Layer 8 of a small transformer language model trained on English Wikipedia (17 layers, counted from 0, width 64).
A neuron adds its activation times its output weights to the MLP's output. To switch it off is to set its activation to zero at one token and run the rest of the model.

Output weights of the MLP neurons that the questions are about. A number n stands for (n - 500) times 0.00082.
n21: 403 390 613 754 552 473 355 536 621 561 399 613 490 596 304 341 653 508 450 551 443 630 561 535 608 583 304 272 409 704 415 729 486 368 528 677 196 213 651 601 209 657 588 270 393 438 227 695 650 600 389 386 746 299 666 193 404 114 552 803 654 525 470 238
n30: 614 265 853 532 521 252 531 592 684 338 750 823 297 519 653 708 363 737 440 564 729 323 588 715 523 763 560 410 488 233 174 456 516 257 111 541 613 484 492 505 385 352 488 495 336 719 580 284 538 707 109 394 607 568 376 355 451 715 294 582 488 321 399 594
n57: 376 457 343 435 798 538 237 560 400 834 462 457 474 530 252 317 549 353 422 482 386 532 485 430 677 565 550 514 618 251 451 570 674 464 410 584 439 687 431 307 428 610 460 538 249 612 522 481 507 670 388 428 766 405 248 293 620 447 435 672 502 675 528 415
n68: 671 493 708 638 259 285 407 585 572 724 592 478 558 657 771 382 563 459 707 358 551 730 638 379 598 522 589 634 384 500 616 436 483 736 394 556 722 767 532 388 673 713 744 430 529 777 509 669 654 607 571 483 725 675 522 520 410 132 475 826 321 423 367 398
n83: 844 297 416 692 551 403 396 368 479 697 369 485 385 532 511 498 524 363 243 488 580 475 524 629 622 591 632 500 540 275 689 379 534 587 684 561 382 406 296 475 709 452 580 590 449 641 496 347 327 573 413 693 652 304 553 667 419 532 406 661 454 370 545 588
n106: 333 649 286 409 601 716 342 901 263 598 538 451 270 478 459 904 330 339 694 384 689 734 393 662 516 343 686 459 510 427 444 382 394 585 692 275 343 568 277 575 630 398 267 535 362 356 571 350 514 128 434 599 484 367 939 495 464 438 365 571 733 471 366 228
n113: 598 601 495 762 679 745 663 504 540 584 661 546 604 450 311 144 539 244 500 315 623 483 412 424 378 502 599 481 595 271 436 295 598 321 475 557 338 398 396 682 653 666 389 634 347 617 374 625 384 530 81 404 571 433 182 365 776 478 674 663 494 482 659 821
n117: 584 358 544 427 342 385 313 552 637 566 621 576 433 353 539 604 466 854 532 709 283 694 577 456 387 383 399 557 478 681 444 454 659 488 519 581 299 595 673 542 567 477 538 424 451 101 597 435 642 603 214 506 682 436 497 483 331 547 590 550 375 352 356 447
n132: 717 443 433 336 536 456 461 509 459 415 378 530 801 467 375 529 404 545 547 317 480 644 212 252 560 496 184 555 428 494 659 560 479 505 308 518 242 431 718 461 479 748 545 491 682 473 434 506 658 505 421 649 288 347 562 508 502 455 595 622 977 519 472 475
n151: 479 637 544 372 360 297 436 593 619 771 713 632 655 492 381 542 534 533 415 425 505 373 551 429 614 652 116 394 472 568 564 500 843 567 528 426 500 586 423 646 558 324 653 566 330 664 207 301 426 564 384 193 601 566 478 522 656 275 376 566 425 519 604 566
n196: 571 533 667 657 607 428 482 751 364 428 691 512 645 579 599 504 557 449 253 653 487 588 576 422 330 241 378 588 506 443 481 841 342 383 279 608 400 373 497 557 567 452 457 326 325 743 423 409 433 418 651 634 469 555 537 414 849 510 309 520 616 650 482 630
n206: 433 484 485 633 421 558 478 549 444 528 521 539 578 436 411 269 320 591 447 615 807 498 499 576 396 726 470 511 752 358 489 614 543 587 590 428 482 454 267 464 528 572 757 467 331 495 582 687 918 458 524 668 601 709 387 440 541 457 499 451 122 651 555 462
n213: 393 651 680 245 451 524 479 425 595 526 519 735 418 516 559 561 381 456 575 561 429 379 576 720 449 552 362 938 496 518 761 499 460 807 390 513 576 445 473 795 769 507 569 448 330 368 628 383 627 516 564 429 542 591 454 440 670 111 310 330 615 531 268 322
n240: 587 579 342 427 585 543 624 572 668 496 446 475 341 481 745 390 372 542 749 463 678 387 901 450 354 601 520 519 473 292 421 640 413 287 546 612 193 547 633 452 387 336 619 299 514 435 478 414 316 434 314 611 521 442 458 293 667 570 292 707 760 511 380 453
n243: 483 393 656 389 408 554 598 847 384 317 532 630 802 746 572 665 328 474 327 479 644 278 749 464 340 498 575 554 287 585 437 394 565 690 524 419 514 819 671 405 460 501 558 416 545 597 358 548 454 553 612 431 244 481 645 677 535 399 461 367 707 487 447 531
n244: 336 285 496 359 835 403 365 294 788 333 617 584 736 481 686 430 249 235 442 624 277 747 747 488 332 571 329 518 271 705 392 731 597 345 325 313 252 475 481 805 343 381 533 625 159 443 179 673 820 700 339 484 173 657 400 269 766 526 665 219 466 472 498 384

Each question names a token from some text and the token that comes next. It shows the activations a of the neurons there, in the order above. A number n stands for (n - 500) times 0.0078.

Then comes g, the gradient of the next token's log-probability with respect to the MLP's output, scaled to length 1. A neuron's effect is roughly proportional to its activation times (output weights . g). A number n stands for (n - 500) times 0.0011.

" four", then "th"
a: 491 487 499 500 490 479 499 502 481 616 499 629 479 483 482 481
g: 417 370 539 695 578 488 388 573 515 317 671 464 428 523 451 574 524 481 403 590 427 482 388 536 596 305 478 635 668 526 609 516 609 473 568 339 842 675 471 303 532 368 611 429 526 467 506 573 616 654 428 365 633 412 782 620 453 468 650 402 371 520 587 554
Switching off which neuron hurts the next token most? n206

"0", then "–"
a: 768 491 500 499 492 487 500 509 480 487 520 480 493 498 503 488
g: 550 488 591 516 507 468 498 421 501 375 554 571 519 596 274 532 396 543 449 565 623 427 530 318 273 527 453 95 376 462 494 538 478 568 657 664 630 402 409 635 609 598 434 512 392 379 530 598 606 577 440 424 523 449 455 462 599 691 560 460 776 314 710 489
Switching off which neuron hurts the next token most? n21

"–", then "14"
a: 483 478 482 500 554 493 497 502 498 479 481 478 661 483 495 499
g: 601 661 577 564 360 644 650 583 433 370 480 612 575 460 575 435 486 444 720 507 522 463 482 600 702 481 474 611 648 321 551 590 417 637 504 387 459 498 406 427 574 437 627 674 547 609 515 445 503 501 611 684 591 487 491 498 322 978 362 570 435 419 489 508
Which neuron, switched off, raises the next token's probability most? n213

"7", then "."
a: 695 479 479 499 567 500 500 558 486 601 479 479 495 499 499 478
g: 459 458 302 599 391 717 406 609 505 591 406 596 586 626 470 526 696 585 515 372 526 569 632 430 690 563 549 664 656 527 462 524 506 429 588 132 434 576 522 356 510 332 470 299 440 458 591 522 736 371 444 606 399 414 416 644 457 550 447 387 473 633 448 645
Which neuron, switched off, raises the next token's probability most? n21

" do", then " not"
a: 558 482 500 499 573 578 494 500 666 478 514 526 489 499 490 737
g: 384 548 508 389 527 414 703 470 474 421 491 426 342 703 507 512 436 482 686 741 317 734 444 422 644 506 490 290 549 581 430 396 552 608 544 310 664 451 555 543 597 599 526 406 486 587 601 564 663 225 393 644 273 487 410 369 464 356 400 510 536 481 515 454
Which two neurons, each switched off alone, lower its probability most, in order? n244, n106

" was", then " a"
a: 769 496 498 500 494 479 478 478 479 484 524 493 479 496 696 493
g: 546 518 588 607 347 619 440 539 595 495 705 573 418 291 331 556 231 329 438 672 585 464 306 583 523 543 525 603 496 537 623 700 633 534 371 552 444 620 461 476 448 568 349 560 373 716 479 310 425 791 478 575 338 531 475 611 540 410 520 446 495 496 351 545
Switching off which neuron hurts the next token most? n243

"6", then ":"
a: 613 491 484 498 553 498 500 481 497 612 478 480 493 494 498 485
g: 754 445 531 255 439 589 394 436 652 644 554 662 480 557 369 628 451 307 536 497 389 303 437 461 497 693 612 440 333 681 585 425 469 411 423 527 304 402 612 407 707 467 574 485 482 573 446 488 622 568 476 322 449 280 353 468 518 441 468 599 557 408 671 392
Which two neurons, each switched off alone, lower its probability most, in order? n151, n21

" p", then "le"
a: 480 487 500 484 491 479 481 497 478 485 499 566 500 491 484 499
g: 425 495 421 593 656 603 299 532 439 546 778 506 328 581 358 419 442 615 368 412 485 545 495 615 423 812 395 530 471 431 497 558 437 487 228 453 421 690 467 542 444 551 605 517 327 369 576 532 423 652 404 399 520 446 353 513 502 403 608 316 328 615 472 685
Switching off which neuron hurts the next token most? n206

"N", then " |\n"
a: 486 499 512 490 480 478 649 604 479 498 650 495 501 623 480 499
g: 506 513 451 513 704 429 462 526 565 720 549 549 368 470 333 442 532 557 409 660 253 397 622 519 611 348 449 335 319 725 544 444 657 385 612 474 369 606 600 423 557 440 457 686 354 671 556 587 656 536 511 655 628 477 626 500 611 534 507 496 314 402 719 452
Which neuron, switched off, raises the next token's probability most? n240

" t", then "ele"
a: 498 499 493 500 499 483 495 500 542 485 491 560 497 499 525 500
g: 530 408 397 341 539 499 416 420 674 350 567 766 736 505 516 600 485 492 555 424 593 440 489 591 493 371 402 558 385 202 657 469 389 291 627 583 440 385 561 625 351 371 626 478 508 375 551 566 401 559 593 572 433 579 435 635 441 362 641 400 478 539 239 600
Switching off which neuron hurts the next token most? n132

" m", then "other"
a: 478 478 497 489 482 481 542 479 504 479 486 478 500 478 480 487
g: 352 338 577 568 499 351 564 570 537 574 562 331 643 384 514 445 588 400 493 453 430 606 402 581 592 580 679 301 537 337 622 653 611 389 506 604 352 471 429 579 494 278 477 847 600 590 594 426 561 524 319 468 532 251 316 559 549 629 508 435 452 376 440 501
Which two neurons, each switched off alone, lower its probability most, in order? n113, n243

"ens", then "es"
a: 480 567 488 500 480 494 500 544 496 499 481 597 486 488 483 498
g: 621 478 433 570 642 637 451 531 537 522 408 542 644 290 702 403 442 562 613 269 292 523 408 529 635 628 564 556 444 582 785 588 592 615 524 646 566 612 515 505 406 466 678 634 465 580 598 564 416 712 548 338 518 480 538 452 683 544 593 540 300 316 612 420
Which neuron, switched off, raises the next token's probability most? n30

"ing", then " on"
a: 500 500 756 499 495 487 662 494 499 500 684 525 521 538 483 500
g: 198 221 628 576 489 322 456 448 523 681 600 354 372 449 564 595 475 517 686 430 442 566 558 755 588 383 448 386 568 443 471 319 420 587 523 531 525 551 421 510 511 346 454 380 545 463 451 576 436 675 317 603 628 305 454 272 545 503 451 448 622 585 564 404
Which neuron, switched off, raises the next token's probability most? n196

"or", then "ence"
a: 498 482 485 707 507 485 490 502 488 484 490 486 495 492 500 488
g: 596 487 485 503 256 411 299 621 545 490 453 585 572 332 388 546 638 610 703 272 385 527 355 430 461 832 625 428 463 443 399 418 314 432 513 489 377 612 530 406 705 524 509 595 596 371 566 404 471 550 518 531 555 511 321 563 365 652 487 621 626 362 401 447
Switching off which neuron hurts the next token most? n68

"w", then "ork"
a: 500 500 503 497 498 484 908 501 500 478 495 498 532 536 491 500
g: 483 576 503 607 360 384 501 339 280 521 387 377 398 463 531 445 608 401 315 379 512 660 351 401 297 411 721 527 590 719 521 309 525 325 434 499 465 554 499 737 469 485 348 719 545 533 567 454 367 484 507 414 515 413 432 465 498 542 453 427 611 226 549 353
Switching off which neuron hurts the next token most? n113

"ing", then " can"
a: 499 500 716 487 495 497 767 493 498 500 575 487 480 533 484 500
g: 280 481 549 485 540 476 741 412 523 651 454 439 341 609 788 510 488 716 702 483 399 629 427 388 641 599 476 447 560 605 565 316 571 644 461 606 545 606 295 553 395 514 443 401 497 442 584 618 392 607 545 584 823 435 400 548 591 601 465 457 483 452 577 395
Switching off which neuron hurts the next token most? n57

"v", then "id"
a: 491 491 497 479 499 496 597 589 494 510 499 479 495 489 497 479
g: 364 623 500 262 586 534 718 550 586 451 577 509 466 276 287 450 567 560 585 410 423 326 507 649 552 515 400 624 501 552 384 369 457 501 669 384 508 541 505 312 518 519 511 234 370 281 422 528 548 553 639 334 372 502 507 581 754 517 673 522 398 449 394 489
Switching off which neuron hurts the next token most? n68

"ed", then " in"
a: 493 496 792 499 494 490 672 485 484 500 631 496 479 485 486 500
g: 449 494 484 652 362 405 485 514 516 485 403 624 438 399 587 812 779 464 433 464 470 487 347 463 598 550 429 487 395 372 331 555 558 587 510 580 528 523 493 554 336 388 191 525 527 499 409 679 645 705 423 364 556 330 385 545 473 484 343 376 601 732 527 447
Switching off which neuron hurts the next token most? n57

" w", then "ire"
a: 479 479 499 478 618 533 479 482 551 698 499 493 499 491 479 478
g: 318 443 636 376 475 509 755 503 580 511 414 655 461 427 593 468 425 562 360 291 450 366 551 378 424 643 162 530 462 508 300 449 471 584 467 436 593 486 476 613 803 637 610 448 404 313 486 661 568 400 553 448 545 749 505 473 423 482 549 524 442 453 515 598
Which neuron, switched off, raises the next token's probability most? n83

" was", then " the"
a: 648 643 500 498 666 564 494 484 488 533 485 489 481 500 699 497
g: 511 575 492 461 588 561 416 562 517 462 846 521 346 457 438 623 292 303 366 595 482 553 319 527 557 441 450 549 379 505 461 654 525 333 422 548 623 646 385 383 613 574 554 512 426 604 320 529 569 723 428 653 447 481 640 627 531 301 504 692 526 366 382 325
Switching off which neuron hurts the next token most? n30

"t", then "end"
a: 490 499 511 500 488 489 499 500 500 497 483 479 487 491 489 540
g: 524 680 499 510 556 549 445 544 593 303 438 596 495 611 565 299 393 543 548 560 423 639 474 442 471 292 729 458 435 594 544 506 262 707 333 642 557 474 682 662 542 577 544 553 370 480 531 484 570 496 399 396 464 585 615 456 780 769 488 541 614 342 376 417
Switching off which neuron hurts the next token most? n244

"s", then " out"
a: 500 480 480 499 500 499 480 579 498 499 517 743 485 483 539 500
g: 381 319 456 639 563 484 367 363 632 578 550 397 626 487 713 414 604 506 541 520 431 630 478 591 463 550 354 426 498 411 636 437 499 691 519 384 620 454 382 572 507 488 306 494 416 306 406 531 289 537 197 652 651 483 782 404 396 559 329 488 596 505 440 512
Switching off which neuron hurts the next token most? n117

" t", then "ask"
a: 499 498 497 500 498 492 498 500 480 537 489 537 500 500 595 499
g: 432 367 455 752 675 504 341 679 387 505 524 434 533 592 426 606 568 424 445 452 555 571 323 628 543 483 543 436 377 512 433 508 689 667 588 357 604 546 459 525 528 427 528 281 533 473 475 554 398 596 542 473 441 231 674 526 447 402 221 638 665 315 670 394
Switching off which neuron hurts the next token most? n243

" al", then "way"
a: 480 485 500 478 481 627 490 499 646 499 478 526 500 479 487 500
g: 548 622 682 552 684 643 525 594 459 678 454 361 667 535 558 370 452 527 807 572 718 399 475 528 447 654 502 520 345 661 733 590 443 369 609 543 440 402 584 558 355 509 593 637 457 464 489 380 372 523 387 552 407 498 349 376 545 571 648 370 376 595 674 463
Which neuron, switched off, raises the next token's probability most? n106

"on", then "ess"
a: 514 500 480 977 479 517 481 499 480 500 505 499 488 484 498 480
g: 400 488 517 418 596 381 356 769 498 483 459 590 634 550 502 274 599 325 363 449 491 489 658 322 609 484 597 672 638 575 457 645 534 575 347 600 371 557 494 277 680 510 430 661 385 493 444 661 505 409 642 416 339 358 732 442 543 394 519 580 407 531 579 563
Switching off which neuron hurts the next token most? n68

"er", then "st"
a: 500 497 718 479 488 493 479 489 495 487 499 499 495 500 512 500
g: 625 623 345 434 424 645 486 539 632 583 493 545 716 416 519 605 539 740 511 545 463 589 440 504 441 586 588 580 544 606 410 515 589 369 535 463 668 453 463 407 324 451 527 352 564 409 584 488 614 335 479 609 502 375 615 420 499 949 694 508 272 512 561 489
Which neuron, switched off, raises the next token's probability most? n57

" s", then "ens"
a: 485 489 500 500 496 489 496 489 486 601 498 545 500 485 561 500
g: 568 514 524 434 483 331 565 574 574 518 678 624 479 505 505 384 597 586 624 367 295 618 645 178 578 578 483 646 357 512 438 442 451 471 730 509 574 508 524 535 346 511 545 463 542 295 465 528 369 537 388 479 545 622 520 517 575 539 565 652 559 299 110 437
Which neuron, switched off, raises the next token's probability most? n206

"'s", then " |"
a: 507 495 482 494 502 491 494 499 484 497 611 479 519 484 487 479
g: 512 565 568 507 650 292 461 467 451 591 476 549 585 526 423 510 534 581 492 462 588 266 776 743 589 356 645 591 496 618 480 597 450 359 545 449 308 553 523 593 614 318 744 648 478 630 381 490 519 587 516 628 762 556 763 473 400 549 550 451 479 612 484 465
Switching off which neuron hurts the next token most? n196

"6", then "\n"
a: 848 500 550 488 480 490 500 481 483 498 618 499 558 493 499 495
g: 496 588 455 578 516 558 395 494 666 432 368 592 425 285 523 729 653 496 452 413 652 717 612 424 600 379 377 533 322 526 626 507 433 644 574 587 545 514 450 547 282 391 559 400 457 711 555 657 424 504 467 655 546 419 274 287 630 343 643 432 601 425 563 409
Switching off which neuron hurts the next token most? n21

" R", then "ap"
a: 500 480 499 491 482 489 500 479 495 604 500 492 478 492 550 493
g: 610 514 373 416 508 559 491 454 522 637 185 598 306 656 623 538 411 482 595 697 373 532 493 491 629 240 358 516 388 672 488 631 466 559 531 613 411 343 490 589 663 414 389 575 461 471 661 480 490 281 560 497 459 327 565 484 451 574 564 476 289 460 295 384
Which neuron, switched off, raises the next token's probability most? n151

"ow", then " it"
a: 487 651 489 485 483 499 496 516 516 487 498 567 528 497 486 478
g: 715 417 471 504 628 555 509 675 180 299 717 545 285 535 577 566 387 328 499 696 558 264 693 396 664 450 641 534 423 409 528 498 527 557 570 420 579 513 313 437 608 425 460 517 495 536 496 491 412 607 590 458 487 504 439 535 529 676 658 576 423 389 580 628
Switching off which neuron hurts the next token most? n30

" she", then " st"
a: 671 478 498 490 481 494 488 483 655 503 488 497 498 490 705 485
g: 493 259 544 443 584 680 659 448 592 567 332 426 548 436 468 354 511 388 439 591 421 436 299 267 507 613 622 539 447 472 416 441 639 618 337 542 189 547 667 495 502 650 514 724 535 713 444 287 473 423 386 598 376 547 434 326 566 502 462 544 485 508 479 485
Switching off which neuron hurts the next token most? n132

" Bar", then "on"
a: 486 533 495 482 479 490 482 487 497 479 500 479 494 490 601 500
g: 523 566 517 494 353 399 661 535 491 601 625 532 363 399 546 462 417 396 381 381 368 321 685 616 619 603 523 569 595 483 479 441 318 555 381 683 466 449 554 614 593 618 360 418 489 437 546 501 468 435 794 400 460 501 495 568 755 610 712 334 679 415 577 736
Switching off which neuron hurts the next token most? n243

"ll", then "er"
a: 583 487 490 495 493 495 495 493 495 498 490 620 489 480 484 479
g: 667 511 387 380 336 442 571 466 578 460 427 739 686 564 623 496 539 353 451 707 441 449 394 460 615 310 554 588 540 462 412 610 439 635 239 432 331 585 534 526 597 503 506 471 667 494 327 539 447 460 446 525 561 421 682 549 379 206 352 679 467 458 597 632
Switching off which neuron hurts the next token most? n21

" to", then " Fl"
a: 486 481 479 479 490 500 479 479 492 582 516 479 498 499 478 481
g: 402 389 490 506 666 528 436 482 421 459 554 579 409 502 478 627 437 360 649 683 502 494 604 303 533 397 377 563 495 368 480 498 466 146 510 502 657 574 360 778 399 572 621 613 402 442 341 621 666 574 534 449 405 575 409 535 730 541 780 553 543 550 520 541
Which neuron, switched off, raises the next token's probability most? n244

",", then " which"
a: 478 491 481 491 492 500 485 484 538 497 494 478 574 502 497 515
g: 436 275 567 533 652 467 698 608 337 493 482 558 586 480 370 587 501 590 480 427 470 562 492 581 352 271 307 535 478 507 617 445 556 499 654 405 291 432 406 433 653 541 650 256 299 492 390 308 528 560 574 597 537 475 425 614 545 319 407 554 618 561 613 252
Switching off which neuron hurts the next token most? n213

"im", then "ate"
a: 480 589 488 480 625 478 512 482 500 501 564 499 497 517 500 478
g: 593 393 667 522 459 456 543 325 625 399 525 529 379 637 517 434 678 516 334 471 520 569 420 701 345 563 558 448 465 425 681 696 433 331 651 588 604 351 438 563 645 516 404 683 644 557 485 360 530 650 356 555 481 454 323 362 817 461 520 505 535 631 618 574
Switching off which neuron hurts the next token most? n83

"le", then "-"
a: 490 500 569 499 481 479 741 531 486 500 602 500 498 589 601 500
g: 489 449 359 349 590 594 331 565 450 309 550 337 504 444 583 447 345 571 313 450 559 784 592 444 538 541 654 429 397 423 596 410 487 427 405 594 476 311 678 469 570 512 593 629 269 116 489 579 496 488 484 536 501 420 621 568 519 603 543 463 622 313 522 463
Switching off which neuron hurts the next token most? n240